Layer 5 of a small transformer language model trained on English Wikipedia (12 layers, counted from 0, width 128).
A neuron adds its activation times its output weights to the MLP's output. To switch it off is to set its activation to zero at one token and run the rest of the model.

Output weights of the MLP neurons that the questions are about. A number n stands for (n - 500) times 0.001.
n7: 470 530 416 704 345 478 546 535 665 426 618 464 570 700 513 446 491 607 746 461 589 488 582 599 491 503 526 305 223 439 465 468 503 671 395 503 441 376 755 638 465 566 435 326 507 423 683 506 519 507 358 382 540 592 500 461 407 304 318 641 544 444 387 479 417 569 380 443 469 520 580 532 560 393 395 474 383 630 416 536 361 701 411 730 442 503 510 586 563 639 245 581 402 686 439 579 582 591 513 569 509 446 440 563 475 589 533 623 534 279 483 694 575 510 576 459 576 627 712 551 442 500 482 380 423 586 536 541
n28: 446 406 333 487 630 488 416 506 533 577 707 383 547 422 487 348 524 712 463 584 559 636 609 444 560 638 468 538 270 555 477 617 627 253 537 482 413 552 388 520 450 673 727 704 547 427 580 482 544 469 369 561 466 607 480 568 710 573 451 532 394 602 455 411 395 559 509 528 406 525 710 567 404 265 421 438 569 531 602 546 459 543 594 532 515 700 622 477 481 467 602 598 518 539 621 352 507 497 556 473 633 376 335 193 363 663 488 684 514 623 444 564 539 576 445 614 578 451 467 557 361 683 568 618 617 325 576 584
n44: 615 530 592 445 503 388 494 477 575 519 646 556 463 791 674 412 430 543 637 565 422 530 520 500 489 517 509 385 523 500 370 422 479 483 651 600 476 670 400 511 377 533 546 492 460 298 466 574 349 671 505 480 620 510 474 402 351 369 426 479 527 535 439 475 565 457 394 405 478 556 529 564 659 742 520 735 458 491 483 327 471 548 559 659 278 423 559 440 431 590 550 387 527 467 412 665 664 248 473 307 656 588 426 430 389 384 409 563 571 616 403 447 486 541 352 392 540 437 528 605 526 508 468 517 615 594 392 598
n70: 456 520 622 440 350 363 375 575 659 745 478 524 428 418 619 404 676 327 477 713 402 459 653 497 645 561 450 524 507 542 667 391 500 658 391 218 500 391 468 524 488 548 448 509 384 538 538 409 604 583 606 542 497 428 455 522 525 447 597 520 736 641 474 687 610 605 666 536 412 442 274 557 458 736 691 541 349 536 670 353 569 181 460 569 556 600 379 466 608 422 440 420 518 524 517 330 702 439 510 447 477 591 461 462 529 427 414 520 440 242 552 246 590 447 471 574 503 321 669 599 387 458 565 437 531 512 534 457
n97: 524 696 444 659 478 546 487 543 532 290 391 379 691 290 437 566 533 639 537 299 269 530 571 384 640 452 616 583 444 432 417 444 355 613 647 526 424 497 490 517 362 829 577 363 507 578 554 390 451 500 465 621 446 590 472 509 376 660 503 535 454 431 314 544 661 570 555 488 619 357 403 384 577 391 494 452 431 389 403 416 358 521 555 491 659 494 402 565 466 330 385 515 546 643 582 497 441 514 621 374 436 525 589 547 552 494 561 491 533 325 464 585 673 322 423 509 431 617 380 527 356 575 454 452 335 627 439 302
n108: 334 427 393 569 389 600 569 549 553 561 421 329 658 622 608 710 515 400 436 475 406 373 630 538 512 387 512 526 485 539 534 451 548 474 452 546 372 424 493 773 398 471 797 471 589 607 607 345 521 446 451 494 361 438 615 442 371 407 613 541 477 449 595 554 387 509 652 739 615 492 494 633 548 743 411 453 494 512 364 309 442 485 403 485 512 520 556 564 634 630 436 599 586 673 733 480 438 567 565 584 425 481 503 593 612 385 491 536 507 303 542 506 546 623 368 485 511 497 687 385 648 542 632 586 300 574 434 555
n153: 414 310 395 521 637 483 570 550 468 609 701 516 430 477 426 468 489 576 545 425 545 568 447 453 476 500 563 440 452 521 503 542 278 486 437 561 445 458 466 409 450 497 433 476 630 585 368 562 620 246 457 374 486 320 351 479 606 511 539 453 405 463 350 546 616 463 430 492 473 538 523 449 333 461 559 567 516 433 714 561 511 407 500 562 495 617 365 568 405 484 495 594 503 514 489 539 582 599 658 495 422 404 623 451 450 530 529 343 721 472 598 437 580 347 358 672 464 340 418 748 630 566 576 372 568 516 705 531
n188: 567 308 272 734 714 632 389 298 388 484 355 404 585 531 784 571 514 640 672 431 503 635 566 639 486 702 388 524 722 700 473 322 769 575 637 333 371 349 272 650 431 523 396 510 599 316 587 677 493 406 623 467 464 432 497 448 400 317 483 515 465 524 545 605 413 423 320 470 728 477 418 620 584 619 604 603 357 437 324 485 268 443 610 567 560 500 696 635 275 454 602 424 334 325 714 486 417 419 492 619 653 483 397 375 423 472 490 658 540 522 496 523 724 351 402 660 520 457 407 460 530 396 663 529 635 421 531 426
n195: 573 489 608 443 678 402 754 633 506 578 591 539 503 5 592 508 531 416 472 384 661 466 301 295 601 671 422 657 789 474 490 458 511 524 302 434 478 500 580 610 441 430 452 444 564 544 366 534 451 500 510 503 418 664 365 547 496 596 282 471 604 565 606 608 444 729 395 676 378 547 468 664 497 209 507 518 578 469 550 489 647 555 579 475 567 296 453 559 430 400 470 421 434 547 983 604 354 361 407 619 469 469 754 545 559 754 523 304 500 521 574 450 573 454 522 555 526 426 544 682 713 455 641 643 484 467 569 521
n214: 434 329 539 553 596 549 517 628 406 203 588 568 484 281 357 411 522 549 392 520 429 370 399 600 370 307 393 371 579 512 567 454 503 570 352 628 429 399 471 512 423 397 377 416 525 561 658 519 385 475 603 426 282 656 597 665 518 630 506 285 364 515 845 435 572 484 592 315 338 397 393 704 503 455 450 398 555 536 574 589 615 551 623 470 572 497 423 465 421 403 550 607 370 690 537 564 474 518 385 428 438 512 618 523 851 554 623 490 397 643 413 674 600 477 585 506 646 569 612 376 327 555 531 503 571 654 590 602
n225: 678 525 593 290 581 443 681 392 516 574 367 545 368 515 485 558 535 365 554 556 523 317 359 487 639 476 576 525 291 675 542 546 390 596 609 474 621 391 510 497 570 484 360 435 361 518 485 561 449 567 600 597 541 548 387 700 611 472 606 572 484 500 403 629 442 451 452 503 297 400 372 617 572 754 558 513 455 521 681 384 488 397 630 385 434 620 451 430 373 426 445 447 378 708 515 592 449 444 263 335 455 641 455 317 500 474 424 533 445 466 490 448 583 619 444 423 612 398 506 666 329 632 410 450 421 452 607 563
n259: 600 497 480 570 500 611 503 608 328 510 702 329 522 603 447 602 319 528 694 452 323 677 444 406 581 612 585 503 512 531 563 744 351 482 497 512 510 589 402 626 506 565 577 676 346 391 445 551 630 435 476 436 545 492 469 415 520 500 641 262 428 520 593 531 584 497 441 456 602 519 346 276 497 348 562 487 638 568 689 571 249 379 668 503 485 509 563 549 506 624 423 308 602 522 598 566 712 510 530 591 500 480 509 478 497 578 590 565 523 522 493 377 327 437 461 332 376 490 669 456 334 536 500 458 602 306 401 481
n274: 360 458 315 325 403 540 666 490 567 600 385 475 450 345 595 345 821 427 473 397 553 378 414 430 728 513 547 398 497 472 608 574 538 612 539 642 764 571 449 497 690 580 553 396 547 438 533 542 470 412 671 516 545 529 509 532 352 598 537 635 592 758 731 441 595 623 301 487 564 586 561 425 460 561 460 628 497 490 507 458 510 666 603 591 618 383 415 297 653 643 720 441 522 524 544 655 466 331 507 421 335 479 659 481 460 300 300 537 608 439 475 357 592 524 586 391 661 539 578 475 476 376 647 629 525 416 359 583
n281: 513 573 571 554 448 633 600 523 555 712 503 413 340 461 470 545 555 403 493 334 413 655 663 437 587 604 375 590 678 586 679 554 671 461 347 648 483 475 565 614 494 284 345 405 626 510 562 529 570 666 487 477 467 594 396 611 840 619 559 386 649 678 545 412 390 753 566 574 577 542 622 534 497 218 426 510 540 373 551 597 340 630 575 429 497 497 254 486 303 633 407 382 547 617 432 463 384 463 262 544 493 440 361 512 443 665 603 397 648 514 595 554 617 571 583 358 664 627 396 331 507 487 472 655 369 581 431 366
n295: 644 483 546 292 660 677 599 425 232 614 525 343 349 582 250 299 554 552 451 588 552 367 232 397 351 484 333 518 381 497 305 513 452 361 705 460 490 488 436 521 601 442 485 298 631 635 487 456 402 467 484 368 382 569 416 497 496 377 460 490 319 472 405 363 542 565 490 427 291 576 634 540 542 328 404 561 512 484 523 688 664 439 472 457 667 631 530 697 546 494 677 490 556 548 329 390 589 439 350 537 350 541 356 381 382 532 515 500 450 473 517 641 491 503 576 396 570 410 417 500 630 391 500 732 423 439 472 605
n309: 452 513 587 574 409 622 591 491 416 486 497 433 631 755 338 450 567 675 712 549 377 424 276 487 542 439 348 474 550 512 523 415 366 406 390 595 449 494 429 500 456 395 681 405 456 411 433 686 316 427 586 531 512 503 529 488 402 465 497 558 520 450 556 717 629 556 441 550 379 461 643 548 537 582 541 744 465 484 624 265 484 466 512 358 497 538 564 546 293 405 491 568 832 484 411 613 496 503 473 574 385 624 512 328 519 467 506 431 585 525 662 615 734 529 428 420 309 520 406 530 402 439 556 652 570 284 377 606

Each question names a token from some text and the token that comes next. It shows the activations a of the neurons there, in the order above. A number n stands for (n - 500) times 0.012.

Then comes g, the gradient of the next token's log-probability with respect to the MLP's output, scaled to length 1. A neuron's effect is roughly proportional to its activation times (output weights . g). A number n stands for (n - 500) times 0.00079.

"raw", then ","
a: 669 436 465 509 502 541 481 479 516 521 486 207 511 502 500 510
g: 423 755 374 467 511 370 438 660 546 514 478 610 492 353 309 356 599 492 570 478 547 427 494 463 495 242 616 540 407 385 548 495 509 536 361 300 337 497 482 532 545 600 499 592 516 488 489 510 303 334 389 424 452 492 202 432 326 452 562 429 496 456 398 382 468 525 565 516 437 471 501 558 693 530 599 574 304 495 448 370 741 727 363 501 495 494 405 552 472 337 409 403 686 540 445 525 268 786 529 589 432 623 637 427 488 597 574 694 592 550 694 538 503 321 225 571 591 346 287 595 492 592 604 546 366 572 467 508
Switching off which neuron hurts the next token most? n259

"K", then " |"
a: 547 499 484 492 510 508 249 492 526 516 535 461 505 522 493 496
g: 344 541 454 481 637 400 523 575 523 432 530 388 497 695 368 459 576 392 399 556 543 527 440 410 571 717 545 522 533 469 407 496 457 464 142 554 303 407 524 568 603 574 466 533 663 721 303 536 622 656 635 574 370 480 427 590 465 532 399 470 382 453 331 491 468 359 486 571 515 334 351 536 324 578 480 548 483 370 513 528 561 394 447 466 572 761 216 418 517 469 604 627 407 487 331 556 579 832 400 403 575 418 404 454 523 715 541 223 381 456 562 526 512 446 657 631 780 588 418 331 561 531 519 499 497 562 492 623
Which neuron, switched off, raises the next token's probability most? n153

"===", then "2"
a: 482 504 478 509 541 513 546 492 494 473 504 466 531 219 498 519
g: 205 329 341 459 405 383 357 514 567 591 519 469 361 568 597 539 306 680 561 455 533 579 352 453 372 425 538 545 641 472 576 471 469 593 410 561 326 652 451 396 427 798 651 519 716 524 362 383 395 496 539 374 402 259 326 560 670 532 621 459 449 589 516 414 606 539 606 348 668 563 506 642 401 656 640 359 572 474 382 401 586 415 442 549 389 291 582 465 511 519 621 568 472 519 498 440 608 249 424 748 378 381 513 653 624 550 557 546 482 362 461 539 482 450 340 535 369 573 673 401 515 542 552 582 590 696 590 370
Switching off which neuron hurts the next token most? n281

",", then " the"
a: 554 502 261 492 623 485 494 514 506 504 500 504 499 497 498 479
g: 494 522 526 547 430 446 386 521 669 522 411 374 489 366 644 622 574 576 691 261 377 290 457 526 412 452 600 629 499 672 528 407 649 763 605 432 454 593 341 502 529 721 402 401 509 394 343 567 357 371 304 614 457 431 441 674 554 333 388 517 699 459 548 463 622 528 623 529 412 276 278 553 426 321 476 445 551 273 566 418 510 461 536 591 410 557 313 607 477 348 575 421 480 535 687 504 413 660 693 392 526 328 505 566 525 416 469 628 608 570 308 360 571 393 484 251 352 338 569 474 555 519 513 467 509 629 466 535
Switching off which neuron hurts the next token most? n97

" June", then " –"
a: 610 488 484 456 508 508 492 471 523 503 465 500 486 479 507 500
g: 473 458 243 358 545 389 189 445 516 357 505 728 497 607 512 497 652 454 713 551 289 451 550 394 545 529 613 264 553 588 545 515 635 479 277 560 436 375 371 421 716 660 495 534 538 749 499 580 364 453 644 508 432 426 284 395 548 425 630 465 341 369 398 570 552 525 823 461 664 502 437 582 627 534 531 618 750 643 581 559 482 551 595 279 646 496 499 518 473 499 463 567 551 571 494 442 481 434 365 411 517 642 578 310 398 484 481 368 513 536 550 438 503 540 528 450 674 656 396 545 518 534 515 516 471 640 557 285
Which neuron, switched off, raises the next token's probability most? n7

"0", then "1"
a: 529 503 492 587 498 484 496 534 506 687 479 487 505 500 542 536
g: 467 632 481 529 551 358 584 491 325 412 452 697 414 511 383 572 495 434 463 527 474 397 557 598 391 358 249 497 591 558 350 527 616 616 87 538 620 424 511 309 734 330 293 443 369 564 689 514 572 576 592 457 423 636 641 493 578 425 688 635 377 413 616 523 517 197 462 486 397 698 492 417 565 371 443 384 539 570 597 447 482 500 550 497 569 586 447 434 478 455 581 525 557 522 385 526 458 639 414 474 443 518 695 539 337 299 586 553 580 408 420 406 557 524 436 557 395 413 597 560 193 566 470 689 253 534 508 519
Switching off which neuron hurts the next token most? n214

"ll", then "ard"
a: 502 498 480 518 979 496 495 516 490 519 488 499 500 505 492 530
g: 327 513 572 410 562 463 554 595 324 381 380 762 614 510 613 552 507 362 407 594 547 540 402 535 426 647 362 466 417 568 522 424 562 410 675 586 404 571 531 614 284 634 389 412 470 483 485 496 482 786 564 612 338 416 697 671 439 424 635 439 330 596 396 492 477 526 627 751 554 488 487 741 620 528 516 208 571 619 547 453 303 431 484 405 678 529 375 521 528 538 586 311 471 482 453 522 530 261 572 707 614 477 746 632 569 436 531 387 542 623 469 590 643 556 468 459 470 650 605 488 297 407 401 447 382 373 557 567
Switching off which neuron hurts the next token most? n97

" Can", then "ter"
a: 508 487 492 531 487 511 520 523 502 500 495 431 511 539 497 476
g: 205 631 447 497 347 647 328 706 499 522 642 426 361 509 673 575 454 434 455 574 321 641 496 503 627 509 486 448 444 427 461 455 464 433 512 484 707 399 535 568 491 541 479 370 523 746 495 318 461 678 255 525 574 551 332 469 402 588 449 507 660 519 442 641 380 472 575 427 604 843 506 522 668 503 311 685 648 486 547 482 704 428 311 447 527 571 399 488 405 619 504 382 453 380 401 595 392 467 488 545 469 483 604 423 523 531 440 408 506 533 536 205 430 335 461 568 331 495 297 632 383 611 615 450 552 451 663 316
Switching off which neuron hurts the next token most? n70

"vol", then "t"
a: 490 555 496 507 496 503 434 477 507 488 514 500 509 462 497 488
g: 654 584 467 415 723 706 384 446 589 571 659 422 452 453 455 540 337 455 425 547 572 477 720 568 598 600 336 647 540 514 492 424 623 669 565 575 551 561 541 448 333 465 429 573 506 585 397 482 549 561 513 458 219 495 661 330 628 495 558 473 677 325 596 473 492 328 421 637 314 635 575 619 485 335 473 429 549 466 608 392 426 411 432 481 407 431 447 492 321 591 491 486 532 437 598 519 709 644 657 407 176 726 513 581 487 672 455 390 536 464 489 224 655 631 594 640 247 392 350 581 415 415 453 562 459 498 625 468
Which neuron, switched off, raises the next token's probability most? n153

":", then " August"
a: 498 512 498 485 592 473 521 497 552 465 498 454 499 515 423 505
g: 382 605 368 546 426 436 483 322 597 358 528 583 455 553 554 417 639 437 510 664 379 324 560 630 631 421 567 545 420 261 562 471 599 492 502 372 601 582 454 455 418 478 470 539 351 416 395 695 818 575 747 561 532 430 639 481 450 530 361 601 493 365 454 369 552 539 477 249 497 652 460 618 548 486 620 456 356 631 890 560 398 451 619 421 609 448 423 637 458 538 428 356 640 425 640 555 303 511 618 535 462 364 506 521 476 456 578 353 411 341 490 339 559 487 445 530 261 552 556 488 345 714 564 491 378 558 690 377
Switching off which neuron hurts the next token most? n295

"bo", then "li"
a: 527 504 487 504 486 505 506 474 495 502 502 507 634 706 489 481
g: 434 591 486 468 563 352 349 548 499 581 431 521 518 629 458 418 550 592 506 653 476 494 836 565 524 604 266 399 551 531 407 425 724 735 514 627 414 729 466 425 507 705 476 513 604 530 597 269 437 563 326 680 589 675 529 366 510 504 594 413 307 462 523 310 449 652 465 460 717 487 549 549 604 384 292 710 607 351 411 611 585 337 307 485 520 552 309 528 464 484 675 277 494 631 544 516 550 551 450 471 409 410 623 264 449 593 478 585 417 460 510 428 629 495 437 550 371 495 572 538 560 515 278 617 505 516 362 594
Switching off which neuron hurts the next token most? n281

"s", then "C"
a: 503 500 501 504 513 496 506 510 515 422 505 502 500 500 509 572
g: 554 514 501 340 556 481 546 329 536 668 344 648 468 419 547 421 356 503 667 526 460 230 540 304 472 488 334 566 481 479 356 385 360 492 399 473 469 587 227 619 464 627 600 502 699 402 509 700 663 419 519 463 556 550 543 358 429 286 464 650 519 347 565 511 671 584 363 540 470 451 478 558 445 447 680 494 562 496 412 200 497 537 611 662 497 461 591 512 523 652 460 648 553 459 527 418 212 359 538 468 291 558 541 406 564 510 478 407 470 658 413 735 739 355 669 417 554 446 471 482 335 429 394 560 697 412 482 384
Switching off which neuron hurts the next token most? n309

":", then " To"
a: 540 499 494 484 619 499 423 502 544 479 500 484 503 506 508 518
g: 549 379 421 445 445 564 540 398 469 597 647 415 716 482 625 576 562 341 211 467 598 601 571 734 392 303 614 686 326 415 493 761 539 493 506 528 570 365 549 528 708 589 619 499 619 684 511 498 463 395 483 483 679 507 549 641 758 556 462 458 311 545 532 424 551 440 642 407 307 717 558 553 485 454 466 599 385 526 497 635 584 461 726 557 461 557 500 702 416 648 502 590 500 506 564 595 405 500 642 443 461 652 329 700 277 584 465 479 431 634 603 380 778 594 373 468 397 393 533 512 452 505 506 422 499 428 361 448
Which neuron, switched off, raises the next token's probability most? n97

" The", then " series"
a: 509 491 466 503 501 489 504 501 495 509 501 501 498 553 600 501
g: 535 235 294 353 635 490 536 568 264 329 404 616 392 554 363 573 474 417 635 585 248 651 547 419 367 494 592 541 445 475 415 436 422 408 499 598 495 745 664 587 463 393 503 413 576 454 469 504 547 349 449 518 362 490 729 449 336 455 732 485 276 315 423 487 482 395 744 493 595 440 517 649 601 527 660 608 440 478 529 352 416 511 464 500 494 523 523 553 392 657 570 493 544 602 380 418 518 661 550 545 618 364 590 330 467 449 558 320 625 588 354 586 300 595 503 157 664 542 599 440 411 619 540 493 440 441 450 471
Switching off which neuron hurts the next token most? n295

" against", then " France"
a: 674 494 497 503 502 494 489 507 518 493 486 521 500 502 506 507
g: 474 364 494 592 431 382 508 753 500 466 702 568 680 647 428 415 463 461 524 693 298 583 343 362 695 555 410 695 434 363 331 483 317 441 473 489 321 650 578 772 529 524 661 596 602 456 523 325 513 599 555 428 252 331 578 385 656 452 575 445 399 473 607 527 480 471 627 445 618 670 494 275 637 572 427 608 447 459 609 552 354 502 614 574 469 390 608 446 586 630 508 531 464 575 508 635 541 473 515 624 625 571 286 547 648 496 414 404 457 449 637 259 467 463 469 430 364 556 650 393 645 460 446 525 397 267 611 449
Switching off which neuron hurts the next token most? n259

"0", then "6"
a: 497 498 517 551 473 513 508 648 507 486 466 465 576 356 411 471
g: 497 393 433 541 554 582 525 715 393 480 484 522 591 759 585 430 305 504 344 494 500 388 344 589 695 428 270 420 587 508 480 666 536 318 578 323 345 417 600 571 369 565 525 496 550 410 582 652 555 464 539 496 484 539 578 256 572 269 597 622 638 552 361 459 463 623 421 544 427 484 616 531 561 595 626 432 489 527 214 526 480 392 542 664 211 471 631 404 437 655 717 651 379 339 528 553 303 435 579 547 525 491 416 398 458 524 509 622 390 612 345 567 425 530 653 349 501 431 510 494 610 528 265 360 307 352 497 438
Switching off which neuron hurts the next token most? n188

"\n", then " "
a: 575 489 473 485 504 507 469 517 458 521 482 504 491 719 462 504
g: 386 444 456 722 413 498 436 540 548 426 571 394 366 378 459 613 284 582 658 324 347 533 488 412 480 474 514 529 461 544 384 509 636 548 972 467 432 505 479 340 560 632 534 532 612 386 580 415 553 257 419 434 509 641 502 570 538 504 533 350 662 639 585 478 741 500 457 689 481 488 363 250 410 392 597 437 666 432 541 516 587 355 564 510 410 577 462 452 519 424 732 426 256 517 235 499 497 488 521 417 624 421 470 444 441 462 354 553 684 603 447 543 443 700 566 601 526 429 411 494 623 590 478 649 471 605 497 708
Which neuron, switched off, raises the next token's probability most? n7

" is", then " murder"
a: 503 488 496 480 570 485 477 542 504 509 495 499 508 502 499 491
g: 546 572 524 528 544 508 397 581 366 359 452 358 482 555 357 459 281 272 624 724 388 717 278 773 359 551 708 314 537 562 547 300 542 508 611 532 559 546 623 402 434 321 614 572 456 511 338 553 578 549 612 475 520 554 558 342 645 474 504 430 742 652 384 467 438 509 534 393 537 626 549 349 526 486 593 498 462 631 659 433 279 356 656 456 645 478 541 700 473 671 419 412 332 275 558 523 641 579 353 716 619 582 653 505 477 656 637 521 505 507 447 396 423 521 640 623 499 565 463 584 403 548 402 563 512 567 493 472
Which neuron, switched off, raises the next token's probability most? n97

"s", then "s"
a: 480 501 466 482 501 523 470 485 484 553 407 498 511 400 612 346
g: 541 414 394 549 497 763 303 384 417 381 483 508 611 621 595 573 645 401 557 610 467 533 423 606 543 616 634 553 663 529 523 641 576 313 333 620 578 438 544 529 616 264 327 498 404 504 451 488 567 399 368 667 413 592 516 594 432 525 417 613 452 585 522 468 401 478 630 438 617 481 699 538 509 485 580 582 549 298 579 280 308 518 490 546 739 556 530 595 332 518 573 481 652 412 467 278 372 242 413 406 654 471 390 655 560 423 455 543 638 610 569 474 438 374 510 688 581 529 549 643 626 526 774 643 560 776 567 453
Switching off which neuron hurts the next token most? n225

"1", then "7"
a: 471 538 472 182 521 512 478 506 528 503 235 497 461 500 471 506
g: 357 618 547 419 461 425 398 482 694 328 562 392 571 368 560 559 498 503 590 354 558 564 439 424 467 532 410 301 623 425 555 352 435 404 438 742 685 431 285 560 473 591 456 447 332 356 538 604 343 331 429 536 512 331 206 550 564 431 583 446 463 301 575 419 495 568 433 641 493 439 410 480 568 573 376 667 565 323 418 615 381 509 417 478 457 501 446 555 465 693 524 454 299 434 481 563 590 257 361 790 603 510 410 556 417 556 365 519 550 267 596 332 383 443 536 556 412 562 738 516 527 552 768 572 504 605 534 678
Switching off which neuron hurts the next token most? n225

" of", then " Cur"
a: 671 500 489 498 513 495 490 491 510 494 541 503 500 499 502 486
g: 281 442 305 471 502 566 432 477 516 353 568 570 588 546 362 354 674 454 754 642 573 505 624 572 640 212 518 678 360 567 284 485 489 755 416 647 455 578 437 617 398 276 523 418 580 628 482 422 598 622 534 581 441 516 300 492 506 347 274 417 440 467 375 562 500 367 637 387 508 317 408 463 605 447 605 612 490 579 604 456 577 603 525 611 496 364 464 613 611 554 522 414 561 439 345 320 439 481 642 581 580 426 305 412 228 435 337 607 541 598 553 415 582 432 544 516 534 609 424 511 463 469 660 651 269 494 379 509
Switching off which neuron hurts the next token most? n7

"!\"", then "."
a: 520 495 474 469 497 497 488 532 501 497 496 510 439 506 492 497
g: 430 351 568 508 514 368 431 577 411 433 528 606 339 347 415 621 519 387 478 306 334 470 434 435 225 631 417 679 478 450 831 381 484 508 343 452 359 448 384 600 428 609 415 565 528 428 522 407 645 468 468 564 515 411 451 409 489 503 391 552 335 410 541 465 495 291 552 530 266 430 439 627 594 614 562 589 634 568 501 292 650 363 481 391 621 791 675 554 453 369 675 610 524 578 401 365 536 616 497 330 429 551 560 445 510 474 497 430 518 507 284 463 299 513 453 413 451 646 557 526 369 675 428 460 682 625 765 603
Switching off which neuron hurts the next token most? n274

" All", then " India"
a: 512 482 460 500 504 494 496 505 526 504 497 501 560 500 498 510
g: 569 652 682 562 441 315 381 403 322 359 636 356 574 519 422 438 494 535 577 509 609 506 699 407 534 515 679 625 654 587 577 686 611 584 547 423 360 403 556 550 521 506 558 738 622 508 497 736 428 339 445 388 479 374 487 414 389 609 491 503 919 682 561 446 480 670 529 454 500 467 415 379 417 379 347 592 313 381 457 651 535 407 357 431 716 411 336 519 534 538 513 486 457 407 470 473 370 604 563 585 502 541 630 352 437 554 388 488 576 590 625 431 451 508 472 540 474 551 758 358 539 638 738 682 489 365 470 571
Switching off which neuron hurts the next token most? n44

"pil", then "ia"
a: 487 495 479 500 485 503 440 503 504 521 501 508 308 461 500 515
g: 312 608 534 541 514 429 407 556 455 248 418 582 581 368 185 527 456 459 756 578 435 611 648 491 633 531 724 451 487 558 396 559 558 451 643 381 638 616 334 324 505 669 432 619 219 592 315 573 575 350 413 634 560 632 623 529 329 709 293 549 356 753 311 512 602 483 519 487 535 415 404 448 509 503 424 419 475 449 548 435 469 412 365 541 451 298 491 602 391 498 596 604 442 464 333 629 703 525 641 329 440 540 450 413 524 656 590 471 476 409 510 359 546 314 473 500 643 425 550 439 479 385 568 431 448 548 555 579
Switching off which neuron hurts the next token most? n281